Layer 9 of a small transformer language model trained on English Wikipedia (12 layers, counted from 0, width 128).
A neuron's activation on a vector x is SiLU(gate . x) times (in . x), where the dot is the dot product.

Input weights of the MLP neurons that the questions are about. A number n stands for n times 0.005.
n103 gate: 30 15 15 -15 -1 -26 4 -35 -14 17 -18 19 -34 -18 -2 -17 27 -23 16 7 20 -51 11 2 3 -26 -26 -22 2 -7 20 -14 -20 -17 -36 -2 27 -15 2 9 9 -3 19 -15 -11 0 22 14 0 9 32 -16 20 -9 4 -3 43 1 11 -18 13 -14 -18 -32 50 41 16 -3 -10 24 33 -3 -13 1 0 7 -23 19 -1 -32 -3 7 3 65 46 13 -37 11 -9 1 5 -13 -9 -17 -15 1 -27 28 3 -25 20 2 1 14 27 25 10 -36 11 -23 -69 -22 25 -12 4 21 1 25 -1 -22 -5 21 -72 -3 33 -3 31 -1
n155 gate: 16 -18 2 36 -28 -28 -12 -7 29 7 14 10 29 6 14 -24 -9 -6 4 -24 -13 -12 5 -7 -7 -22 -3 -39 -10 18 -33 24 17 -35 -6 -2 -22 -26 11 7 18 -5 11 -10 -4 -5 12 -25 1 -19 21 39 -13 24 25 3 16 -8 45 -12 2 -20 -51 11 -4 7 -6 18 -29 5 -2 -35 -17 -9 32 -3 -23 -18 3 -51 -12 40 53 14 37 -26 -4 8 16 13 17 -1 30 3 33 12 7 18 -12 -27 8 4 17 41 -19 22 -4 12 7 -25 -16 -5 -16 -10 8 7 10 -26 25 -23 21 -9 11 -9 32 -17 5 15
n165 gate: -38 -4 -1 14 3 -19 -23 -13 0 -16 33 -31 49 -32 46 -21 0 7 8 23 17 4 0 1 32 -3 17 52 -28 0 -6 -37 -38 -14 -25 -8 -10 34 -47 -31 -22 4 -32 -40 21 -31 -18 -2 0 1 -17 -19 11 2 23 -20 27 1 40 3 -8 -12 20 -18 1 25 -29 26 42 3 -32 10 9 12 -8 -9 17 1 42 11 18 39 12 -12 20 -23 -27 -17 6 -3 -9 18 4 27 -13 14 6 28 -1 -11 15 -39 -56 38 47 -2 -13 -36 20 0 6 -34 -51 -13 1 23 -18 -1 -12 4 -33 13 -36 -3 -18 41 34 6
n169 gate: 7 3 19 -35 33 28 11 -21 68 18 -33 8 -20 -3 34 5 23 30 36 -14 32 -27 10 0 19 -47 -13 -26 -12 13 25 6 6 -1 -21 -33 24 14 16 -15 5 -11 -2 -17 24 -21 -5 12 -45 25 -19 -10 -31 -1 47 28 -19 -12 -18 -28 9 -2 -5 12 3 23 17 -19 -25 -21 16 14 -1 -5 -18 39 -25 8 17 -3 -36 7 -2 31 22 11 -18 -25 1 -15 1 -33 -19 3 10 -18 -43 -15 -20 -12 -1 6 -3 -9 14 33 -30 9 3 -46 24 34 -33 24 -6 -25 10 16 32 -37 -28 -4 -2 34 -22 -38 -7 20
n255 gate: 9 -34 -32 30 -9 -24 32 3 9 2 -24 22 2 -13 -10 -53 -13 -1 0 10 48 -28 16 -5 -14 -8 -18 -23 16 -7 -6 22 3 18 34 -4 9 26 -2 4 34 12 -4 -36 -27 -5 4 -17 17 7 -18 -24 -5 7 -10 -32 19 -15 -15 1 -30 -9 -26 -25 -40 20 -8 -6 -15 -3 -6 5 -11 38 28 7 -4 -2 6 -6 -21 7 -12 14 3 18 -22 -10 -11 -8 9 -27 2 -8 -67 -1 -17 -18 -18 22 -26 -6 -18 6 -23 25 -28 36 21 -27 14 10 24 -12 -32 -3 16 -3 -4 -1 -47 -16 13 -26 7 4 26 25
n294 gate: -26 -16 56 -26 -6 2 -16 4 -25 3 11 -54 -17 19 11 4 11 -4 -8 1 -3 -6 21 17 9 -6 -36 3 11 -6 -18 11 2 -53 18 -4 4 19 -30 -21 19 -28 33 -16 31 35 -13 16 -27 15 17 16 -10 49 25 -32 -1 -40 44 15 36 -18 18 14 -10 -2 -17 34 -33 -4 -25 5 -6 19 3 16 -1 34 20 38 -15 8 4 -3 29 6 -34 7 19 -24 -6 -4 45 -14 -16 -1 1 16 -20 -34 -26 5 -1 17 -7 2 -24 -14 -13 -14 22 -10 1 -14 3 24 4 -17 -11 -6 -1 -19 2 -46 -24 -16 16 32
n444 gate: 4 -42 2 -47 9 -12 -2 -34 4 -5 24 -6 8 31 -31 11 18 45 19 7 50 9 0 -18 -8 -1 17 -48 -29 -8 -24 -1 -6 -2 -3 -2 0 17 4 -23 -1 18 3 12 1 21 24 27 -27 4 -14 35 12 49 23 -21 12 -7 8 20 1 -4 -25 0 7 -8 14 13 -22 4 12 -15 -19 41 -9 16 -16 -16 -3 30 -5 -11 -41 9 38 13 17 -18 23 25 -6 -31 0 14 5 3 8 -23 31 -29 26 -8 -28 5 -4 -6 -16 -27 -1 13 -17 23 -18 -9 -32 -16 13 -39 4 -43 25 -26 -9 17 -38 -18 -1 7
n480 gate: 19 8 -4 -14 13 1 30 18 -13 -12 14 8 -1 3 -2 22 14 7 -6 6 1 7 -4 -7 62 -27 5 1 -15 18 -30 -53 15 15 2 -6 7 -6 8 -23 25 10 7 -42 -37 -25 9 -15 -14 -9 -32 22 -18 26 32 15 61 -11 11 -25 10 33 -9 8 -20 48 7 16 -11 -6 18 -10 -14 -3 3 33 22 31 27 18 13 7 11 19 26 -17 12 10 -52 23 -27 -26 12 -19 1 -10 22 19 -45 -30 44 -19 -20 -15 15 14 -27 8 -14 9 19 -4 -16 -41 -3 31 -13 30 11 15 -27 -31 -22 -27 3 -21 -18 22
n482 gate: 3 3 -11 -3 7 2 -11 0 -21 13 -11 19 -19 -24 9 -2 38 -17 -5 33 -18 1 15 -22 34 -7 -29 4 -22 43 -23 14 1 -3 -12 6 4 -37 23 36 -10 -13 -39 -2 4 13 -11 -27 11 7 7 -6 13 7 -12 -13 28 -27 37 -35 7 -17 -20 -55 -4 8 8 17 -20 17 -1 9 25 35 6 -3 -8 -1 -47 -20 -25 -12 6 53 12 -15 -28 -7 8 -26 -25 7 18 17 30 31 -5 23 -27 1 -11 -8 -18 -4 1 -12 23 -12 29 3 -35 -22 18 -19 8 6 7 -62 14 -19 -23 6 -10 8 -15 -29 63 -9
n487 gate: 11 -7 25 9 35 0 2 24 -25 -2 -13 -11 -4 -27 -12 1 10 -29 14 5 5 -18 -12 -23 -2 18 -10 -5 -26 -2 -32 -19 -34 -10 1 -8 -28 12 -36 -31 1 25 5 -29 -24 -6 -6 15 5 -2 -9 -2 11 -4 -5 4 29 10 27 -1 31 15 -5 -23 2 -34 7 7 28 22 -35 0 38 -61 39 9 33 7 -10 1 24 24 -9 42 5 -12 -11 8 13 -26 -17 -5 18 -9 14 7 -23 -9 -32 20 11 -7 22 29 1 -18 -2 20 36 -19 2 11 5 0 4 -5 44 -1 1 -10 -27 2 -94 10 -48 16 10 34
n494 gate: -18 -1 9 8 -32 23 16 15 -1 -9 5 4 -8 -3 10 2 1 -11 7 -8 5 -11 6 -4 22 -27 -8 -9 -8 10 -56 30 -2 -2 9 28 -11 -23 4 -37 16 23 22 -13 11 6 -15 -16 4 -17 8 -30 -9 -27 19 -26 -21 -1 12 38 0 -43 -17 -6 3 -35 5 47 31 3 -5 3 -13 -33 63 -13 0 -13 24 21 17 14 -5 11 1 -22 14 7 -17 3 -40 16 0 -40 -5 15 -39 -10 25 21 -12 16 -12 33 -12 48 21 -17 22 -22 11 -47 2 17 24 -17 6 -4 46 -33 -10 20 5 19 -1 0 -32 44
n103 in: 52 12 7 -15 24 -4 36 -36 12 -34 -29 -7 7 -44 -30 7 -9 6 -30 -21 -47 7 -1 23 2 -16 -5 4 32 1 -7 -4 -14 -22 -7 15 -26 -42 -7 -16 39 -42 18 0 18 7 -11 41 -9 19 25 -16 8 -11 -4 -33 13 -34 -22 -18 31 -56 -17 -21 -1 2 0 -43 23 -5 -32 4 -17 -24 -12 23 16 11 -16 -15 29 -16 40 -1 2 -20 -20 15 45 7 37 -36 14 24 0 -6 -10 -36 13 -3 1 -22 -34 -5 3 -3 -16 5 11 -19 -4 -24 7 -28 6 -23 -32 5 -35 -18 -9 22 26 3 0 -15 7 17
n155 in: 30 -4 6 36 -1 5 -1 12 5 -21 -18 -4 -9 27 -62 -9 20 -23 6 -20 27 -25 12 -16 32 -6 24 -16 2 -13 19 -36 -17 17 9 33 -19 -46 -5 -2 -19 8 13 -24 6 -12 -28 -8 -24 13 -5 -14 -1 9 1 43 7 -2 16 2 20 -1 14 -7 21 -23 12 -2 24 -15 16 -28 9 9 6 5 4 -20 13 -2 28 19 40 17 -19 29 -6 36 -14 -17 10 2 7 -15 6 -20 10 -7 -14 43 1 18 23 -18 -30 -12 -17 -19 -20 -16 -11 8 9 -67 9 20 19 36 -36 12 7 -9 -16 -7 -9 -24 34 8
n165 in: -33 -11 -19 -38 -6 -6 24 -32 -3 35 33 -12 34 2 18 -6 23 9 13 14 -28 -5 6 9 21 23 -15 11 15 -24 21 -5 5 -5 5 -9 38 -14 -17 1 -25 13 -22 5 18 22 -14 -12 28 20 -5 7 5 6 -57 17 26 5 -22 -44 -31 -14 23 -44 9 -5 -28 17 -37 -17 9 14 -33 -17 -14 -3 27 -7 24 16 16 29 -11 4 -7 -15 -20 3 20 15 3 19 -13 -7 -24 32 -9 36 0 19 -19 3 -36 73 1 -33 -63 23 20 14 23 -3 57 -5 22 20 34 15 43 16 4 -6 10 22 -4 14 3 5
n169 in: 2 -4 -10 8 -22 14 -1 -1 18 59 -5 -12 -1 4 15 -28 -4 23 -18 39 16 5 -17 6 6 -30 37 23 4 5 21 33 -7 10 -33 -10 -1 26 -18 25 -1 12 -29 15 44 -6 -13 -1 24 2 -21 -2 51 -9 -7 0 -6 2 -18 -1 -7 -24 21 -15 25 9 -34 -10 -26 -16 -4 15 4 12 10 -15 -7 9 -36 13 -60 12 -2 -13 -23 49 36 -21 16 8 -9 8 21 7 -4 32 -4 28 -15 -7 -8 9 -3 8 -49 -21 11 -16 21 9 9 23 16 22 13 29 -1 11 30 -3 16 17 -8 10 -2 -24 2 -26
n255 in: 14 12 -11 28 12 7 11 -11 -5 -26 -18 8 23 -13 -21 -35 4 9 -6 25 4 16 3 29 17 -44 -50 1 44 8 -13 12 -29 -6 25 -7 9 32 -8 -40 -1 -35 30 -2 9 8 5 -14 14 2 46 -7 -12 23 -40 5 -34 -23 -38 -12 -7 -17 1 17 -43 24 -46 -9 -18 17 -11 12 1 -34 28 -16 19 -6 5 6 -34 13 39 -38 -25 2 -27 -10 -10 4 0 -24 30 -1 18 13 3 5 1 -28 1 40 -11 -22 -11 22 -18 -7 -26 21 -10 1 14 -8 -6 12 23 21 8 3 -30 13 -11 -17 3 5 23 -17
n294 in: -27 10 12 -21 26 7 1 -32 -15 1 21 -20 13 -11 -13 -29 38 -22 -17 -40 -7 5 17 -17 9 -18 -30 -3 18 15 -37 32 -6 8 6 14 -3 11 7 26 25 -1 0 -37 -15 14 24 1 -7 22 -1 15 -30 -2 -21 15 -7 4 -16 48 3 -12 -12 16 20 29 -9 6 -3 29 10 -17 -10 -34 16 -7 6 -15 13 -1 -51 28 -8 28 18 52 -11 32 4 19 -45 -22 19 40 -18 -10 -25 2 -5 -2 -48 53 10 3 -18 8 -42 20 -5 -34 -24 -45 -7 21 -23 -18 3 -7 -27 24 -12 7 9 30 -18 -55 -47 28
n444 in: -10 7 -45 -6 -21 -4 -7 6 20 34 -23 35 -2 0 -16 35 6 -4 -4 22 -21 11 -15 5 1 9 27 -28 -31 -7 -25 10 3 -24 -31 15 18 -2 -3 -17 3 0 -31 -11 16 35 -16 -13 -28 -2 14 11 -57 -30 17 27 -21 6 -1 40 8 -13 -52 -16 5 -33 -8 -9 -8 -9 -10 -1 24 -8 33 44 0 10 6 18 -22 31 19 2 -9 -1 18 38 8 2 -13 15 -15 29 19 34 -13 -14 -4 17 -29 56 -19 45 -39 -9 -26 11 3 -10 -8 12 -9 26 24 -7 32 -3 26 -24 -1 -14 8 -8 26 12 -10 -9
n480 in: -8 19 3 3 -41 31 -16 7 0 4 -1 46 -7 -43 -25 27 21 -23 -24 20 15 -19 24 -24 12 10 5 11 12 1 -29 -28 60 2 -30 34 4 18 1 11 -29 -5 -21 -9 -10 -23 6 -38 -27 6 -1 -4 -11 -12 9 6 -7 12 -2 -6 4 -21 33 -11 -14 4 -11 -1 -31 4 25 -32 1 73 -15 6 -44 5 11 -36 7 -19 -10 -15 10 -7 20 9 21 -13 -30 2 -6 16 30 23 -1 14 -7 -47 1 -5 8 13 1 -9 35 -6 24 -25 -1 22 -44 -16 1 18 7 -21 -11 -8 -14 -4 10 24 6 -24 34 -2
n482 in: -10 20 3 8 47 -23 -11 3 -23 -7 -43 -11 -25 16 -1 -22 -21 -10 14 -35 18 10 24 -10 -23 -6 -16 -1 33 -2 -6 -3 8 -29 0 36 -4 16 -16 50 11 -2 -7 -16 35 12 -4 -6 -9 -8 -20 3 -2 -28 -5 24 -10 27 -39 4 -4 5 -19 5 -7 -5 -6 40 7 -2 -2 0 -5 -46 -27 0 14 -14 -11 -25 -15 32 -29 0 -13 18 -1 -4 -13 -5 -15 -11 -22 8 1 1 -8 7 2 -34 41 30 35 52 27 14 -4 -4 -18 -36 -20 -14 14 25 -37 42 2 1 -3 49 -5 -1 4 -22 7 -10 14 24
n487 in: 32 11 12 -9 19 16 1 3 -4 -28 28 28 25 -34 16 3 -5 -7 -16 -1 22 36 1 -17 -3 -16 27 28 5 35 32 10 -24 1 -12 -49 4 -25 -2 9 10 -2 -8 -9 -38 -15 -1 13 2 18 24 -16 8 -18 -28 0 -1 22 36 -9 -2 13 24 1 3 21 18 -23 -3 -7 -14 26 -13 15 23 -5 49 24 0 9 -12 8 2 6 21 -12 -23 -4 -5 -20 -22 3 21 -43 17 -22 -6 -17 -15 38 1 9 20 4 -15 -16 -39 -37 21 17 13 5 10 42 19 -14 30 16 23 7 -29 23 43 -1 -48 1 19 -16
n494 in: -17 19 25 13 13 13 -7 -10 -5 -15 19 -6 21 12 -1 -27 27 -14 -19 17 14 27 -1 8 -37 -2 -14 19 -18 3 -14 7 14 -13 9 2 6 6 28 2 20 1 -2 -3 2 -26 -11 12 -15 -1 51 19 8 7 -22 27 37 1 -16 5 9 23 37 -34 13 -10 24 -7 13 16 -25 10 18 -3 -7 -8 -15 24 9 2 13 29 -33 1 24 29 -2 28 -6 -21 -47 0 -1 12 8 38 -7 50 30 32 -2 17 5 0 -16 -2 16 -7 36 -48 48 19 18 -4 11 -15 -12 -36 24 -10 30 -7 22 -43 -14 7 -4 -11

Each question shows a token from some text and the vector x that enters the MLP there. A number n stands for n times 0.07.

" from": 3 58 14 -25 -20 13 0 7 12 -3 -8 20 -17 -12 -15 25 -17 16 -54 11 2 11 -9 1 -2 27 17 -5 22 1 38 -3 -19 10 33 3 19 -10 -15 10 3 -7 19 17 23 -16 -1 0 24 -26 27 37 8 3 -7 6 -9 -11 15 -21 21 -11 -15 6 -5 20 -6 8 26 12 32 6 0 -5 -33 -19 -12 0 35 28 -33 -26 -4 4 -9 25 -3 19 6 6 23 -11 -9 -9 23 -3 -13 23 0 -17 -7 7 1 -13 -29 0 8 0 -13 6 9 -21 -16 8 1 15 -7 13 -21 -19 -9 -5 22 11 2 19 4 -2
Which neuron lights up most? n482

" Mu": 8 -9 -9 -20 25 -44 -4 -16 18 4 -4 -15 37 -21 14 5 10 -6 -3 -5 -45 -21 17 73 -2 30 3 21 4 15 -10 -38 27 -1 13 14 1 14 1 -28 -33 3 20 28 -34 -21 -17 -15 19 -18 3 27 7 -13 11 8 19 14 -13 -13 14 -1 13 26 1 -2 7 -8 13 -5 -14 -10 12 -10 -16 -24 -20 -24 -37 -14 21 33 -28 -12 13 -26 25 9 -17 -23 48 -13 -22 16 8 -21 4 4 6 -47 -14 5 2 22 -8 -12 -7 -3 6 19 -19 9 4 -15 18 -2 4 28 10 37 -30 7 13 15 -7 22 7 -7
Which neuron lights up most? n165

" F": 17 6 -10 30 -13 -5 12 -25 29 5 1 -18 -31 -9 -25 -4 12 -13 -5 -20 -6 -14 18 23 -14 17 -36 2 -21 -30 -25 -17 21 20 -4 -5 -12 51 -12 -2 -17 1 -1 41 -17 -4 0 -16 13 -28 21 25 0 -22 13 -23 -15 -8 15 2 -6 -2 14 65 13 9 5 3 11 -26 7 -33 -7 -8 -52 -5 -37 -38 32 -47 1 9 -27 -24 -38 -25 -5 -9 6 -32 13 2 -7 5 14 -33 -12 2 35 -29 -35 16 2 -6 11 40 5 -4 -18 1 -1 18 15 -27 -3 -11 -22 4 -18 7 -18 20 11 -18 7 5 14 15
Which three neurons fire most, strongest first? n165, n444, n487

":": -24 40 12 -6 35 13 8 38 -2 -27 -17 11 -5 3 7 23 39 7 0 -4 -36 -1 15 30 -13 2 -36 -16 -7 14 33 31 -19 -25 -7 11 -18 6 -7 -8 8 -9 22 11 8 18 -26 45 -19 -19 20 7 -30 -23 11 20 -2 -15 7 -9 -11 22 2 17 15 21 14 7 2 -2 14 9 -4 3 -11 -7 20 -3 -22 4 2 -15 10 -22 0 34 0 -5 1 -7 -34 -7 9 22 74 5 23 5 0 -9 23 -11 24 -8 16 -22 -3 30 7 -8 3 3 -3 21 38 20 12 5 0 46 29 20 -3 15 8 -20 37 -7
Which neuron fires most, and how strongly? n482, at about 2.3

" the": 1 71 -21 4 15 -13 1 5 0 -7 5 2 22 12 -37 -16 0 -3 -61 -5 -3 0 13 -10 -10 10 -9 -4 7 11 -20 2 -1 -1 2 10 10 7 -8 -1 11 -13 -9 13 -10 -3 -8 11 6 25 -4 -12 -2 -4 -5 20 -3 31 23 -1 -3 -15 -13 2 -12 -1 -12 18 1 9 3 -15 5 6 -23 5 23 5 -9 1 4 3 5 1 0 -10 9 -2 8 10 -2 -4 0 -17 59 -6 -5 11 -15 14 -9 -15 -10 6 9 -5 -1 -13 -9 -8 -13 -4 -10 -10 3 1 2 8 -18 -8 -5 -4 -12 -18 6 20 -5 -2
Which three neurons fire most, strongest first? n480, n482, n487

"em": 4 26 2 -28 4 -31 -7 -8 -8 -13 -1 -10 21 9 -2 -32 -8 0 -5 -19 -6 -17 7 68 17 -11 21 -8 -5 32 6 -13 23 29 5 7 -22 -18 -15 -12 -40 -10 39 -2 -13 -5 17 -27 1 43 -23 -25 2 9 6 13 -8 19 -34 -10 17 -15 9 60 -8 -4 -3 15 3 21 34 8 -3 18 -11 1 -29 -29 11 -9 14 -6 -3 8 -15 10 -3 20 13 14 -1 -11 -3 -2 -7 -13 21 -15 12 -16 -18 -3 -2 10 -32 -5 -9 9 1 -28 -6 -13 -7 16 20 27 10 28 -5 2 -27 14 21 34 4 -4 -15 4
Which neuron lights up most? n444

" D": 15 40 -2 1 -16 11 38 -2 -10 -1 -11 -34 -10 -7 10 5 -21 -20 5 -2 24 6 -14 66 -15 -3 -17 34 -4 -8 -28 -12 5 -9 4 31 0 -23 -15 11 45 16 9 26 6 1 -9 -12 17 -31 -27 27 21 -18 15 -7 4 -3 -2 -22 -9 -23 8 -5 -10 -6 -2 13 -7 16 -20 4 10 -5 -29 3 -6 2 -6 11 8 17 10 -6 -25 -30 -10 -1 -2 10 25 4 -15 19 10 -32 19 -27 18 9 7 5 -16 -12 14 6 -3 -20 21 -29 2 37 1 -1 23 4 -25 28 9 11 -13 13 -6 -12 -37 -1 11 -6
Which neuron lights up most? n444

"od": -50 -7 5 5 20 25 7 14 6 -9 12 4 37 -5 6 7 13 14 -28 -40 14 17 -23 5 12 1 -9 13 -38 -14 5 -9 2 38 -11 46 25 44 25 -3 5 7 -3 -20 -2 -21 13 35 -4 -24 2 -46 18 18 35 -3 -16 16 7 35 13 3 -36 30 7 3 -4 22 -28 -18 31 52 -26 -5 6 18 -49 -16 13 -1 -14 5 3 -11 -2 15 -2 -12 3 -9 -19 0 -30 -6 52 3 -14 -1 25 4 -33 13 -4 29 9 0 14 -21 -45 -40 -13 22 22 -21 -6 -29 5 3 -15 -5 -12 9 29 4 -16 -23 44 -17
Which three neurons fire most, strongest first? n444, n494, n103

"al": 21 43 -22 -4 -6 -12 -11 -4 13 10 -19 -23 30 -7 -4 -23 -22 4 -5 -19 -29 -9 4 80 13 -6 -4 -13 1 18 6 -12 13 3 -10 -1 15 -9 -13 -12 -41 -5 19 -5 -7 1 0 -5 8 21 9 -3 -9 6 -2 4 1 15 1 -6 -11 -18 -22 39 16 -26 3 0 -8 9 15 1 -2 7 -7 -3 -12 -24 17 1 18 1 4 3 0 25 2 2 12 -2 -2 -9 1 7 -17 -33 21 19 2 -12 -12 2 6 10 -16 -9 -12 7 -21 -41 -3 30 -7 1 12 4 -5 8 2 -31 -9 26 -8 40 11 -9 -21 -1
Which three neurons fire most, strongest first? n155, n103, n487

" John": 7 22 -11 -14 -20 6 32 -3 -15 12 -34 -39 3 -9 18 -19 27 9 -18 -23 15 -12 21 81 -14 -4 -3 16 20 -14 11 4 0 7 -4 34 -2 -30 -4 -15 3 14 -2 -3 6 15 -6 13 8 7 42 -10 -11 1 6 -6 -11 16 -17 -2 11 6 13 41 -26 7 13 -18 11 16 -11 -29 -21 -4 15 0 -15 4 -9 -6 -2 6 -11 16 -5 9 -9 22 -10 5 -1 -11 16 8 -11 -8 37 -18 -15 17 -28 -21 13 32 0 -6 -6 -21 11 1 2 -10 -8 30 -8 25 -11 10 14 9 8 2 0 31 9 6 -47 19
Which neuron lights up most? n294

"k": 12 22 -3 -25 14 5 6 0 -6 -3 7 13 33 -10 15 8 -20 1 -24 -20 -49 -20 -11 66 11 24 40 -6 -12 24 17 -22 20 -5 34 0 8 7 -13 4 27 32 11 12 16 9 22 14 28 -4 -32 3 24 -21 5 -14 1 30 10 41 -7 32 16 5 2 5 8 -56 10 -17 -8 13 -6 -9 -16 -11 -11 15 -5 6 -11 -10 0 21 -22 22 6 6 -11 8 8 2 -16 14 12 -7 -7 -1 -26 -16 23 16 22 43 0 -21 -10 -17 5 -14 37 -36 -5 -15 -10 2 25 26 -3 35 -10 7 -4 16 1 23 31 14
Which three neurons fire most, strongest first? n487, n165, n255

"ge": 22 47 23 1 -1 30 9 14 -24 10 -12 9 -13 2 -10 -6 29 8 -22 -3 -4 -2 -18 74 23 -9 15 5 2 -5 26 6 -19 0 7 20 -10 3 -2 7 2 -12 9 -16 2 8 -27 -8 15 2 22 13 -8 6 -5 10 9 37 -10 -10 0 -3 -18 49 15 -20 32 -19 -8 22 -5 -20 -3 15 6 -1 8 0 -17 13 -6 1 -10 -18 8 5 19 -1 -21 8 12 15 1 -6 -11 -36 -5 -8 3 -22 13 7 3 -3 -5 -3 -10 18 4 -11 -1 3 -15 -6 8 -2 -6 -6 0 -15 10 5 0 -4 -15 -19 5 -1
Which neuron lights up most? n165

"ec": -51 -7 20 -1 -5 -12 0 1 0 -8 -7 -19 14 26 30 16 10 16 15 12 37 -7 -6 0 2 30 24 9 5 -8 -21 -6 -8 6 39 7 0 30 -29 14 -25 7 25 8 34 63 -4 19 -38 15 -41 -27 -24 -18 28 10 -2 -19 33 0 24 19 -4 17 -50 6 -24 21 22 34 -16 -14 -17 -26 -8 -7 1 18 23 2 -7 -7 -35 -13 -7 -4 -37 -14 -10 18 -28 3 29 -15 14 14 -36 -33 7 10 -11 16 20 32 -19 21 2 18 -14 5 -40 13 1 11 37 -3 6 -17 47 -29 -27 27 13 35 -33 -1 -45 16
Which neuron fires most, and how strongly? n294, at about 11

" H": -4 14 13 12 -24 -11 -26 -5 -9 -10 -6 -19 29 -6 -25 21 -22 -18 -5 3 14 -1 -23 52 9 -10 8 -17 -9 7 -15 2 -1 -7 9 16 -16 24 -17 -23 8 30 -15 39 18 -15 14 -14 47 -23 3 0 10 -14 -14 -21 -2 -19 -15 -4 22 9 0 1 -13 -19 -10 -8 -16 8 -31 2 14 14 -28 27 -19 6 -20 -15 3 -7 16 -12 6 -2 33 12 -47 -25 41 -36 -1 14 19 4 -7 -69 -11 0 -6 -26 25 -32 10 15 25 5 23 14 26 15 8 -9 20 -26 -23 -7 -29 29 -17 5 -12 15 17 -7 0 -15
Which neuron fires most, and how strongly? n165, at about 1.4

"apan": 20 33 -2 -13 -6 3 -12 -17 -3 31 -8 -7 -17 -12 12 -9 -12 -14 -7 -11 -53 -4 -6 73 16 -13 16 4 -15 14 13 3 13 26 25 0 -11 18 -1 1 -35 -11 8 -28 0 -1 -9 10 -13 5 -7 -16 11 0 -3 8 8 4 8 0 2 -17 21 50 -2 -27 17 -4 -14 -3 38 -16 -7 10 7 12 -8 -7 18 -8 20 -9 4 10 4 17 -5 21 -23 21 -15 -31 8 -18 -3 -32 17 -11 -9 -17 -2 9 3 26 -17 15 -5 19 -29 19 -41 4 -10 -14 34 25 17 16 3 -1 -1 2 1 29 17 12 -9 9
Which three neurons fire most, strongest first? n480, n155, n487

" Gre": 21 19 1 15 10 20 18 -5 4 -12 -31 -10 -13 -7 30 22 15 -2 15 -11 -30 -1 -6 23 18 1 -36 -22 -21 10 -19 -5 27 -7 -11 27 -39 -12 17 19 42 43 37 20 13 25 -3 3 65 -13 -22 -11 -19 14 15 -26 26 -6 -20 6 0 -33 12 10 -31 9 33 13 8 24 -18 -11 -17 3 20 -26 -13 5 -25 -7 12 -1 -17 -33 -1 -3 16 -7 -16 34 8 -26 -6 0 23 -4 -4 21 49 20 -30 -18 -42 12 35 -3 -4 3 2 -22 -8 -21 -12 13 21 -32 15 15 39 -44 10 5 11 -10 12 -13 0 23
Which neuron lights up most? n494

" production": -4 44 -26 14 -20 27 12 -2 21 -1 19 13 17 0 1 7 2 -16 -49 9 -5 -12 0 -3 25 -6 8 -40 -13 -22 -7 -12 24 25 -5 22 6 -14 11 5 -7 -7 -17 -12 -38 1 10 24 11 -7 3 7 -13 2 12 4 -60 9 3 -30 11 -11 10 8 -2 3 -22 -37 -14 -29 2 0 -18 -25 -11 -22 36 -15 3 -26 -27 9 19 0 1 8 4 -2 -7 -6 -3 18 -8 -6 18 11 -4 7 -4 -13 -10 35 12 -23 52 -10 6 6 28 -25 -5 -20 9 -1 -20 -2 1 -4 3 19 0 29 -9 -29 -6 -44 -38 8
Which neuron fires most, and how strongly? n480, at about 1.7

"—": 5 61 3 14 -14 2 4 -30 -15 -15 -1 -14 -18 -22 -15 18 22 6 -5 -16 -15 -12 -5 34 4 -3 -22 -1 4 -11 -9 34 -21 6 2 7 -2 9 -21 21 2 -27 23 14 14 16 -43 9 -20 -22 32 -5 -22 13 3 7 16 -10 20 8 18 -15 7 -4 -27 -32 8 -5 9 -14 0 -12 3 1 -2 25 -25 22 -7 7 12 13 47 0 6 -34 8 7 -10 -7 15 3 -12 -6 5 28 -2 13 8 -10 8 24 -6 0 -16 13 -8 9 1 1 -15 -15 3 28 24 20 21 5 18 24 14 -12 3 18 8 3 8 -34
Which three neurons fire most, strongest first? n103, n155, n494

"in": -22 11 3 -19 -31 28 -9 5 3 44 -30 -3 6 34 27 -17 13 -8 13 13 21 -18 -2 -11 -14 -27 31 41 -4 3 -27 24 -11 30 47 13 16 19 43 -25 -32 4 -3 20 -39 0 7 44 4 1 10 19 -27 -36 -12 -12 -12 2 33 -7 -7 16 -15 34 -26 34 -25 4 39 11 -12 26 16 -40 9 6 19 7 29 28 -46 33 -41 -14 -6 3 -6 -10 -29 18 -12 -10 -5 -17 5 10 -8 -1 24 -36 -6 0 2 15 -5 0 -5 7 12 21 1 -2 -6 -39 22 -7 -25 -14 28 7 -32 -14 16 20 -11 16 -48 9
Which neuron lights up most? n494

" T": 13 15 4 10 12 -36 -10 -14 10 14 4 -27 -18 2 18 22 23 -57 1 14 -2 -12 -11 42 27 4 -9 14 -38 -26 -24 27 9 21 13 5 -16 27 21 -9 -13 -31 -13 27 13 -1 15 5 7 -15 -16 -6 -26 -29 32 -17 26 -5 -3 -23 -37 3 11 6 20 -6 -25 -29 -21 -6 23 -12 35 3 -28 3 9 -7 10 -41 -3 25 6 -24 -18 2 -15 10 -14 1 27 -20 -23 -11 -7 -20 32 -44 -5 3 14 -9 3 1 -24 -6 41 3 -26 14 7 3 17 7 0 -7 -29 21 -27 12 -27 16 22 7 5 12 20 -24
Which three neurons fire most, strongest first? n294, n487, n494

" up": 18 24 -4 2 -18 11 -5 32 20 15 27 8 3 9 9 24 35 -6 -30 -1 15 -44 -33 -2 -1 9 8 19 8 -20 -5 32 26 14 43 15 -26 -10 -3 12 -19 -4 -2 36 1 -34 -14 -17 8 -16 33 26 -21 15 -6 -8 -9 5 -18 -1 20 -40 -23 -3 2 24 21 -14 8 -14 2 7 30 -12 -8 -2 6 -6 27 8 -3 5 -15 -6 -15 7 -7 -28 29 -24 22 56 -18 -15 26 -7 -39 -12 10 19 30 8 16 35 -9 6 12 2 -35 23 15 -7 23 1 40 -8 11 -24 -1 -11 -6 33 -24 45 34 17 13 -11
Which two neurons fire most, strongest first? n294, n103

";": 16 43 -26 -16 -17 9 -11 4 11 -7 -4 -35 -4 -2 9 -19 12 0 16 17 -35 10 19 25 -20 -9 -21 0 -3 -14 64 11 -34 5 9 19 -3 32 7 23 20 -2 -7 17 -8 10 -1 15 -14 27 23 -9 3 9 -17 41 -19 -20 5 5 3 -14 1 17 -26 9 6 -23 -32 15 -26 14 -18 19 -6 -7 -36 13 1 6 8 -25 -23 -1 -16 -7 -2 19 20 0 26 -20 -10 14 -6 -3 13 6 -14 14 20 -16 0 3 -4 37 24 26 -18 -24 -1 9 7 6 10 8 -17 -7 -11 4 7 -16 -23 11 3 -3 12 4
Which neuron fires most, and how strongly? n103, at about 1.3